Layer 2 of a small transformer language model trained on English Wikipedia (8 layers, counted from 0, width 96). Numbers have three digits each and are written without spaces.
In attention head 0, each number of a token's query is one row of weights dot the token's vector x. The head spreads its attention over the tokens so far by the softmax of query dot key.

Query weights of the head. A number n stands for (n - 500) times 0.0009.
q0: 580350904376636366460555256434602512649568450327512553514646730087528721226503536543651214123586705418369489333500138785417366333590405639539552816469537219487690593592474336350708394442400629490403742697614701498272689496337455584160368281281363701689507626361409801540563489627521388427
q1: 478440268473410505503484455493543473469624559405422337479420565513280855355497596448493567374538514259439578465648132479290606523448343753517788515519507631579463692455395451392408712462458765585574654609495606526254394444584698672431343489370694321528202631780578433408355293531538476513
q2: 621433402600390270646362573658675675399580566343473495616470378509592384597491627319534666503383633501483800424451551371343611453391557574395929515112638392420528765519445495426507683536456524535369449416672483495657424740444289584612550416248399778399428290620567470530556292474672691459
q3: 415451453495550542342494524542291537648430408448511318336592589382436577340475335512508310356633714463443688451547422517507587399495100631478560531361510373604464545502353528323536687506414511483405615633724525450125477493671529346538430546517665611533497942455287491732701292643498426501
q4: 551487234649707600395318436516472304518243575360364424445316379451547529439457829358610477630450774468402622235849415475459238324367564412743728553627526547634444551553538427464337432521652478519292481599486631635513400631369350531413974534381232263739142430587665537398286369493501776730
q5: 589500462493330607456398540291589522335560550544656367470264273225699414629563331435598730596737361436544633651435577294714507495436389397539481461436576466594467609692410168521422459354285418530437413222651406596608513528474713548553411586594252514697511340517663411509415378393690701543
q6: 411285485639651397595589372304473690345454673573566612491537667455451471304364336446502400614383528533342338423352429563497543387450311479575676282396452482467197606624569744600498407581412213424683686432440678425502289284294736411460664379578544612306701504309575545744686369443442473454
q7: 601399690853438471616364426132274358461664638530289408381810475551502509493524585466488390299344577916647724386486490277557652613343735537403214585713588235604448183486451347439292529593384760842760511458120168660593461258580399385494664740509576658267241524455378570634311380346340250648
q8: 648558427339369288752363522592334487417457172395315502377407440163346412344601451488587487474675638612556720509674223657446564533322413519577383671425412481543453572563390284400633715296462674645475485327405470571387532605554485570426781487275726687625336720659486453426559641609437533525
q9: 438539609618573178340419293681439403462332433406453373306523543755615839661434324519446586602441350535363542793426274808434743349647548544572383332531251699479478587749623564610509543318615734399576504440470595331321549533418460430580696446307605683440506749472440317415567571729429519278
q10: 526385533446203491497499587639264539475560388507579417775494643483367503429230337466464802538615235579839727666427855480468598657503575459604613529505286466711218565431529531662428487274504413733751458294544558646694308552422409307617551470545658704420422743603586466311500528551577591263
q11: 672207519282542481384619489528457675565330660643718548708414699468741579388289500480502368343687289376628370368544391571271415374506311638491589635578273557732658567643371243387462477628629371298508808611540425515337397306515506746149173573581673358498499511523421676497424556409688490557
q12: 454463463435646502529495434547780658658570441448614407420450437697312598587430356639522503658677640408427719258568398589390449466104512556785388677429437547566617347379586589480472286307401454399333710570806476389425418456364523493632378253532684548379430512251464613784779653606529518259
q13: 679349611497494517628411383468357581589449645713232783538257600548597433547537593481759612528458332493392264621405596618435603478383752544600479264664749584585659406564346582702332433689731466602525221291576488617679602135471441421477454488504585485234245334337724557323334373610314481281
q14: 580211500697341534372491111368621792645678526507711623542680631631212444556301308507587551436636548479711510492561558468210513503521626729547504354616586219652403417520608368270345408531384647375378452383609543341771500520536719712278339587624697334554628522326340517455530476418506580384
q15: 584526640532484338603253440302445644506307503512660216672650402681711724358416273652420538662572480496336389523716752740630713554445476498687109827559434413356563307766267437681541413303391320531632442501362579561562777487676406408794489455545537308346465601573595547694482496603376373353
q16: 347552352607341746540591609404412494481511560641527347511424514632658376629399230566287598829446198517483285661602828383577468347429627529528231234357530780416667429436349563503489605429572310448312445380597368674662469465415497333661539488537502348341513411583497399514494697540492570590
q17: 629513385495622332556352392679385488310352331333367601367614366428508454601412570317472575448398745410743726405405517272307371495486493499340907725548649476579645603563672365443673438458849632415510260691348405382609203560405469689543358755515571273554430440526516583483467333489696722550
q18: 533459563339594337335630370499467361589513527501352600352566620261563347586699504433606258489347562500593537503388333582704476478816397551684432621552671603450492350681613496383514504634459341592476691508562490546332680595369603548361355218334429405516480476324354766782581433578672427544
q19: 650446652427489506692550409451626599537438320553465419486526431368323649521536430520589519433592604483221519179519201644425441365294274515538398514629617460401449571544553614463700494650442636326547571538559621674623381389388434488450576527459429619558529722391505561579545571585410456471
q20: 336618686467540687405550503562533395701370531291760744480542394683418667467555762546550176511394422776506560366560739579358509600719390484281419468234266423503638464658348636531316542523430444458511737582489488417431594541497434658412709476370518644408500487335529605578673423598447586542
q21: 533738585739586618378324541685627614679637558233420324427489555631859693742703397611349547577470283481461353498591753548488486454490447497610514419717550428492463450382298470325679502483457312480460285523497358422503259563547424698774523554504292548534487423322479368526465505538442617180
q22: 607433520519453439388620316538668495809570386549409580479348362349238444393533385592879403658756692460330488351714420524666637258553560572621275867551351600779424350496366523254438434337263642383301581527441770417350269326527506624384390667442412417665373477612499521546518235546341699583
q23: 591474279659554428706472481459239798437442562427450479633755566407563626284376663459361433159474663390396505609411365626698532422597530364549401699436534402541523750374536191896550436525615425400433690222383313482452457485364524653495195755430530680436828722843687473651497254186540502348
q24: 593756478655638414406525529642424364555430429363384436588513566450510369508549469465533517419357507427393359405517426493691392507585383525544807459294684714444552428566658525544471406610577388634371590626391504476459707505487258567296452623359601422573528536468399558735453456521603461632
q25: 645337586563551407472633348232575513490785349416532495409414453302438661278653636621419443587287254502366531451551538634287435589274663490550314656557402429409490381411521525662503422564635334614560693436557449348555695523455665588652528296476355377419474674531596432452308829618463356504
q26: 558737413602591657706475570671514515337415435501451536509429497444523430187302584853536513505607297727531428889472555627488634721365535600350458433399696476401585548432359383597322498442550413424367355398445456289694628522407545728666441524161575596395448662506245277483276662515430492641
q27: 572430355227599575468423653611637808464301519277489086516474349778502441240383667664539647409451489422569234569579275567476716423454641532447479632357417604770348707289445562534484532510421375656494571451513531699530315571501316485762435250491472286537674507429411451741471609542429834206
q28: 316480466340405523569621542572534574624426334442453034552733465652907602860551504484497460632538428487515385466349359440499349679509600626314571392263599488490601717416481498510638433503757604423740232471644524526500461463351480320449610457698367567425819543554338300373636557439550398257
q29: 551439507750484304569425336611379598718610552456438257396538503769580358564618368433377490600313612460384483554234625517208445476225383700514605391420370501604458514436876459501401191518471644555577716429422531417393508654411642660673596086602443356812367540496497436663477681462385345483
q30: 613532390707382275333549400410580410449376370609548515639551439407546571584604387620477455690299764619526524563422236669285482403272428657517167268488467598458466301346604402674575432580523471410616826585733392432531455697507425513387470514529647472495590314427137439622422678481711514549
q31: 148463467496511694369483457585541800347703441740262448477509386483715773658373394512639430103267758346402372415512599329596745309718653696841228432336219472730594665610462459443547387325480420581541704342163435502721580786474372518379671406291848455415542434634549594414239500286542558331

Each question shows a short text with each token's key, already scaled and adjusted for position as the last token sees it. A number n stands for (n - 500) times 0.0032.

Then comes the last token's vector x. A number n stands for (n - 500) times 0.0085.

0 "ich": 372574438436411580387406269489665507543526541464425577511578487413470622566535284588420525502541
1 "ig": 525522387424457604437381370554604486583543547459230626467648483475357605679614187534304499508610
2 "an": 674496398339432546350478314514673465574515519445392583487515575470424582568585245545427446545574
3 ",": 655348517340450580347423341467685480581390570540492572474563651435331623704648229466457414544476
4 " l": 539386398211404691296442260580560588545449524494723463349511547588410631625632115441497499462495
5 "ater": 326387425357412570379454223549633467474531617550660416416536474537492544597671246511522443525577
6 " m": 261539560271428632361356235598559535584489515514467342326432568559364530646678051531532508530519
x: 476475311669113596514347652474655573493606611188393696443449650665440614482449580440528522624542332214489632531139577524643505521463304675461590734535519516393358395494337499685456267446669331589541454662602627468708634623427523336348448576434496632641572568396367619553369744324586479578
Which two tokens does the last token look at most, in order? 3 ",", 6 " m"

0 " P": 313471367338411683309427245587623574524532464551396582531656573434392536682577154528458536499553
1 "h": 537516464311429610404465365639691579559621512472311622466601592482441578633668295433408513504559
2 ".": 585354599354458631257501369573673533522477496492333785389565634488311597735535168457509453544467
3 "D": 716395482277348589371433318543623561538494531556575581397585555558393638641648167465494425430622
4 ".": 580227642346429603289488367617634519551548474456659496502540616495317512631534215457502508547455
5 ",": 408361551298424587363429369515665502600431552556640382522496668468320572683658260468450469534478
6 " she": 357450474295397629455444283525571580524538614547498384417436536572333587566577282563495503554629
x: 515525337580224569291381695591454671422587714223481688341445495606372539613263625437601725503513287545555665371271659550540441535682443696384511654500606502330191488423501528517540215585614297538513391722677734514638551724351588457496274604444564612527607549669379497535384555457466280585
Which token does the last token look at most, and with what share of its attention? 2 ".", with about 40%

0 ",": 344624501387480568346434331474695503574386561572474644467639651425355613710627237469444420538493
1 " E": 448506326352363673352431253529602562561458546638332687476580570592448666603575128506459487517522
2 "ar": 661437398364448623398407382537614453522566480504387648467499566553403593576598240564519529471505
3 "th": 724396510391384621431426358523631485587528569527552569461619615555402546650565225551481432585528
4 " s": 562433435322390606263410387634711534557460465555721401309555508514327509572691073567452465491562
5 "y": 370370500312429508369450234532573497544586493502635453416492549550409567612676221537435515542558
6 "st": 287462584338390635470391376543645530558528627435407461352532493537416592592640228470499462520514
x: 419621518484136507486325944491494445519654637419498450461426543597677627439425478499585709486484158555406455528347762482582562483439452659479511497726392510429364579320382614573389334444598284610470354862570656366743432770450551256473416642520398651407792588440466504575469700423459381556
Which token does the last token look at most? 4 " s"

0 " b": 335503276382340606327378379545635590519509596517393557502697533510410566561680134542568591508493
1 "et": 503474378335443584282451311534621448533435511450256574426612552497445555652512239547512551439547
2 "we": 687453456326427609382434378541588639609540543529360764481549648594448617707691233500370491577557
3 "en": 672334475328396520330435260597602475613483492474537613393495569522411469625575191549342544515482
4 " the": 577447422348414670452396227557698519558429548474594517413562562437347590628635319508455523487471
5 " two": 393363522314395580334429282519635626594419503534693456393497558521391529628636257571517471522532
6 " f": 287523544325428695192356294450564633564495505503472388320398528451307503616629148523514506440461
x: 489315348598242529465365769437527476422463647287549542442499635522498662640531536548512542547593293203431685550334593630695575435561394631430507637431470494430318463334464414641385276512694520705577436895538675376750645523467624425492504481389534669612597517401310510605374687213453485494
Which token does the last token look at most, and with what share of its attention? 4 " the", with about 40%

0 "ing": 367535404451487506332430218494752503560437503541454550473594542454484587651666296548430521524542
1 " on": 381501410388343515349454282556544585563457582520344656566647678521326624650687277475441549518483
2 " comp": 661391334306400673382484314481583645565570512634333555354583511455434583710586206585585566449468
3 "ut": 725446417327392519276457281548604539481489552413648537403610501425396572638581234503438490508493
4 "ational": 510371411373512670413473327555714514579548511487693588403533468451450480756550318513536459564613
5 "ly": 396372508327496565341407232513680506555495503536624440466475560466452564647608235501471471626512
6 " pro": 345528565322348574390445269555613578611565511736536334290463659525397537576678158548556442486339
x: 644406464593279425640587672460489343486657569338326591442348614647453550587417631474676466587519424309532640641414468447639434573565396689336457634468429304257282542389274371553607129341642277598506438659480557489691446762384687421656466552424633680590425498549420679759390712228484419671
Which token does the last token look at most? 0 "ing"

0 "s": 361576404478443613290394321571661468498460494489393549460631515465421536567643225583532496526594
1 " ar": 467515240369444708376328415540674581503584572573363619474617518543360513615588163610510454391389
2 "ound": 586443400468447730409387362480668525501477567458368612435514554528413689630615233455503480498494
3 " the": 625460383364407662451399232561693523549421551462488548435593568432353572608629309505470526482484
4 " w": 538366360304409646330482359492587593520500675440739431284400592583372537569605131515562520505567
5 "orld": 393378469381436678360455340544632513575475538526679419408491556511428502668558351458583411470620
6 " in": 382497490353247585341378275600599541565430523516572403333469578552305573650627219450413444481476
x: 483464550528396353330347799438526331549555565261366546427453758739580618504337589583446530565560335402532590438331529376623434518505397679418601580600390525522369551262324581712363114529625470585530417644645577649690552520440526444502463570297541812546638478486255572616348742441508572703
Which token does the last token look at most? 6 " in"

0 "e": 372567410453475526394393238506652522511568506536429578505596601555457553545641233531477488551530
1 "z": 539517355409400611314485357559587504594565546386243597442626549431365474614688184591361422534575
2 "a": 624500419402448602422432274525683490591553505448430573426548570489414517583645216532407467560552
3 "ur": 683383447393360567346428343673616450569645497466606597455564571557368455602584137529430450480527
4 " was": 571409447306354584382496215546710512630384611532574525409513639488398581652522254515534436495539
5 " a": 490444470328342594354410252622752557564457561534653490336530598515323589607584234550486478486442
6 "ward": 240467577310384617365519306564582515568483538461486407348526577520406584713698242544576442548512
x: 384332584649291561300404755483480453564732714404423516530207663549495677592367512407397636539459354480452436534146709582706501589513441775426346631552474531452331731334332544741522240448622470578650475637549532258665394729592689277510514533472472618462487397494432409583397849442484482528
Which token does the last token look at most? 5 " a"

0 "o": 379541380395456575367477211536654503555539451417433545482595588452470635577655210575477518543549
1 " has": 443523439365420609387459216534717530602455625577417589540605628495406603658590293505414385529585
2 " d": 657434327272366605331442295516604551583488603524375516374646569592368549644658073466532462437494
3 "ire": 693376403389460563315488300534617467580548539580570552389508624525404587569649223523513453524535
4 "ct": 497477434314433647361475266507653516483519615451730520386578465512449613622628197526581482522485
5 "ed": 400415522395480534346402217549740507560437522457624460365536573528460572600676232565515465555573
6 " a": 379447513316343596377396257614729551559493548532552458344511572542331587585629253561492481505451
x: 481484459644272629449538708449431504474670622305487541503396775575543671372413564493444686639488200305565654346215610451510512612601431662430538656481417598457326527406442562620372104444535448565467543687475660426757434573312543356421514446523518744560602448478196593596489689439533472638
Which token does the last token look at most? 6 " a"

0 "ct": 337522415447442633366510260500656493487515600444335466527662455455470610635612229545554454557493
1 "or": 510513405489485632354418305605627450474570497463320614445555545505361526552597188516560430537550
2 "al": 702499449385469571368457370599666422598540460487426682442565562512457499635635283485471454537584
3 " pro": 666316371335403603389482262562615560611569515712490490341573655506410525577705151562558437528365
4 "g": 461424488336442645382424336494628531442577469438764483339586574449478502721609241507528558445564
5 "r": 277310582411421622427441390519717541462475483526594438383487540543449566560655084482424525406472
6 "am": 314429593412457686470559306534624446545484533489433354448503474509357595593624211501380460510486
x: 524491542507329790439432713453444508428651605302449515639290341687360637484455566513496661625500245478353420732191764471650578399437490765473508592597465741367399592483319357719470272471649324470579519481667609440690513699492422322375540663515412680594613440461330664416372756283539320523
Which token does the last token look at most? 4 "g"

0 " in": 371548359409307635300413297591581535564440537527562631550617673521370550644586211438428453502438
1 "v": 536469319346450566296465316555583504544505518454233679436568543397438544572605156532358472579451
2 "ited": 583473375465468543293401213626640471623483507520367599455505670458410502592616252637571484609589
3 " pl": 726392371283462658417495256547616633550585584550578513364489671516421560595615168608426570550506
4 "en": 549312516341421551337440274594593473613483479476648529404453579538409486614532246517358502503485
5 "ary": 387358490403455629342432354600671472519514514529618453489469576561442575562532360496528432552521
6 " le": 272486479301392732467433274543555644619548574569502275299413586625427583594586130517486483505494
x: 457456409608195490462398739491632581360600636293331563344262568541400599506366709564718656505555276313687420542421750577596548744528266674517561649384497448201277479620366508573449280437700423509538491665726634270649504725363584424503323628547587572477657471493279640638463571360449511593
Which token does the last token look at most? 6 " le"

0 " to": 308588353376415525413410339542617511547428594507499599550617708514374623633605240532472581513560
1 " have": 424539406355395590393452206537680551626475626568405591534627649528402610658611266496402388492537
2 " his": 551531349374425646395385297524626566549426598487387561448585585507305575578550350612481458473590
3 " h": 718485329280382566337451328556665626559471600490576547303531557549356629629522164535394513468655
4 "a": 533403497350402578439438307529687515596497534445650552343506580526419544576577227514423468521580
5 "ir": 338398522382395636396381312554638406559539531502598490366527511482428536491586150527508438504585
6 " sh": 277468513267366644312442316522610686544556607467454409273414550494355497557621137511543566472514
x: 396425333647105598345216777565554491456598758308584506532594607561376727460375606618679577650519282362472641459358494481529551461561327619402425616509547512405293587488393502562564397507567413620430332859493687411620583625271726566637466505405482752493610463535345502682315603263445434535
Which token does the last token look at most, and with what share of its attention? 2 " his", with about 40%

0 "ow": 294578461423533576388448281558577476582510541482385682492564568451365619541563206520462522520559
1 ".": 383519585416443599259486356550680516497453517486339843357579634492351621729541138461508435530443
2 " D": 666417364279351641328467290526605534581486560514371557432614550545378605636683108486510459481536
3 "uring": 667376437400397605331542268598687563549546531495499584502555548515318531703688239465478470530528
4 " the": 584452398352411676456401233581714500565425553466601517406569556441345563629609300508469516494467
5 " sh": 324414465263380655305458291519618689542556581472663429295460550480384512570646136502554569483527
6 "ow": 265452540362494624392444304534559504550493521458436329412434566520337631543562209524488522478602
x: 568430318490226643496313772603576546562765595255536462409361421608358463423369680486330638425394318511436804665300761413609663432449415652511384577540495543524332562357320503678498300579427326581490366698639610329764512630443596594521492604478499674436677567428468494647293798361419361651
Which token does the last token look at most? 6 "ow"

0 "ed": 369573386458491568321386209577725495598449507464441564493569606477477594625662217569460477588558
1 " in": 384475351389292627298404287604588534571443538527422635504597670523355562651593205445421452503442
2 " M": 665373369255403678350387251602575522583466477515373604400616546517430589656639088546512490540522
3 "ex": 608351393396465652284373258605585572552563484494506609393501564521406478543547303501489485510466
4 "ic": 522361446329496628368441305534678539528568531494652504383524468435450519606604296509554546503453
5 "o": 399445522350409559371490187534682505562532436435616467388499573495466635563635213569537517547565
6 " C": 282466539323384704388441284639668619538467531518443350299425546504375529625602121513473575562567
x: 450485331554128464456368827446460471412649577220434571435404586511521709485311680650584527627658292261370577635148756531679559517405457685395392619583515419614350428468367637703371346497622440460574616669566621479747503621424609551478448536399411632432586491418353634598563549422466515584
Which two tokens does the last token look at most, in order? 5 "o", 6 " C"

0 "ur": 322611433441386554337440331674630454573629526488372613512606588544409456614550138536422465495536
1 "ity": 472517459463462600364506274591721469557534518550292588472571588516494558638579312532480416507616
2 " m": 690338376289452622339355240593553527575469521520336577386593581522400545658653058533530522519519
3 "iss": 712362443345440598267480290521639509520424508518612562314565456523447658638503208558447525412587
4 "ion": 542408451438444601285451238569638449578503544519689473378521548541446531556565284522482475490553
5 " and": 437417482336393554380402222535692552502399542565615443441535541459385546602619301494440500486486
6 " cl": 244478510271362642390475353531636630588531518600408366275325510571471646701535167492420577392502
x: 661489568499131416451350735497550477397740591213382791391264445611466577492498584569761573492484437202461563542382639497532649601634348642462523729537404521382353576509376509631386457334686481587582433716617735400626674528246608382560328522299475666500675347290323491598458626394526474644
Which token does the last token look at most, and with what share of its attention? 1 "ity", with about 40%

0 "ing": 367535404451487506332430218494752503560437503541454550473594542454484587651666296548430521524542
1 " h": 490538279304397574318474326581662621553481574505274548452610612538369633613544188525399546444687
2 "igh": 622432434401513625251429350653666487698468460499369701453465527472329640630504299545430467476580
3 "-": 748328475342274564367373327627559549515423543459534602336552642418437649625558202488473443521557
4 "ord": 550316487398472673397478336572615580517522583521774483407542508470382567621632221493525553593599
5 "er": 369389559384431586429372292531684488546524488450569497404568538474381573598612228480432514518531
6 " dis": 247544591198363695336452327662565597528612609696501345390455519510407561687667162565448497542590
x: 669566266570206435531465606662454528516622627037509662455281684676452536406468664645582532643571396490477525312349499500668516622609356638400451529516436372395301506332430385578416161519580379542506426460554538385481614860500743374671450681571545667595597524405369695601356825240381639418
Which two tokens does the last token look at most, in order? 0 "ing", 5 "er"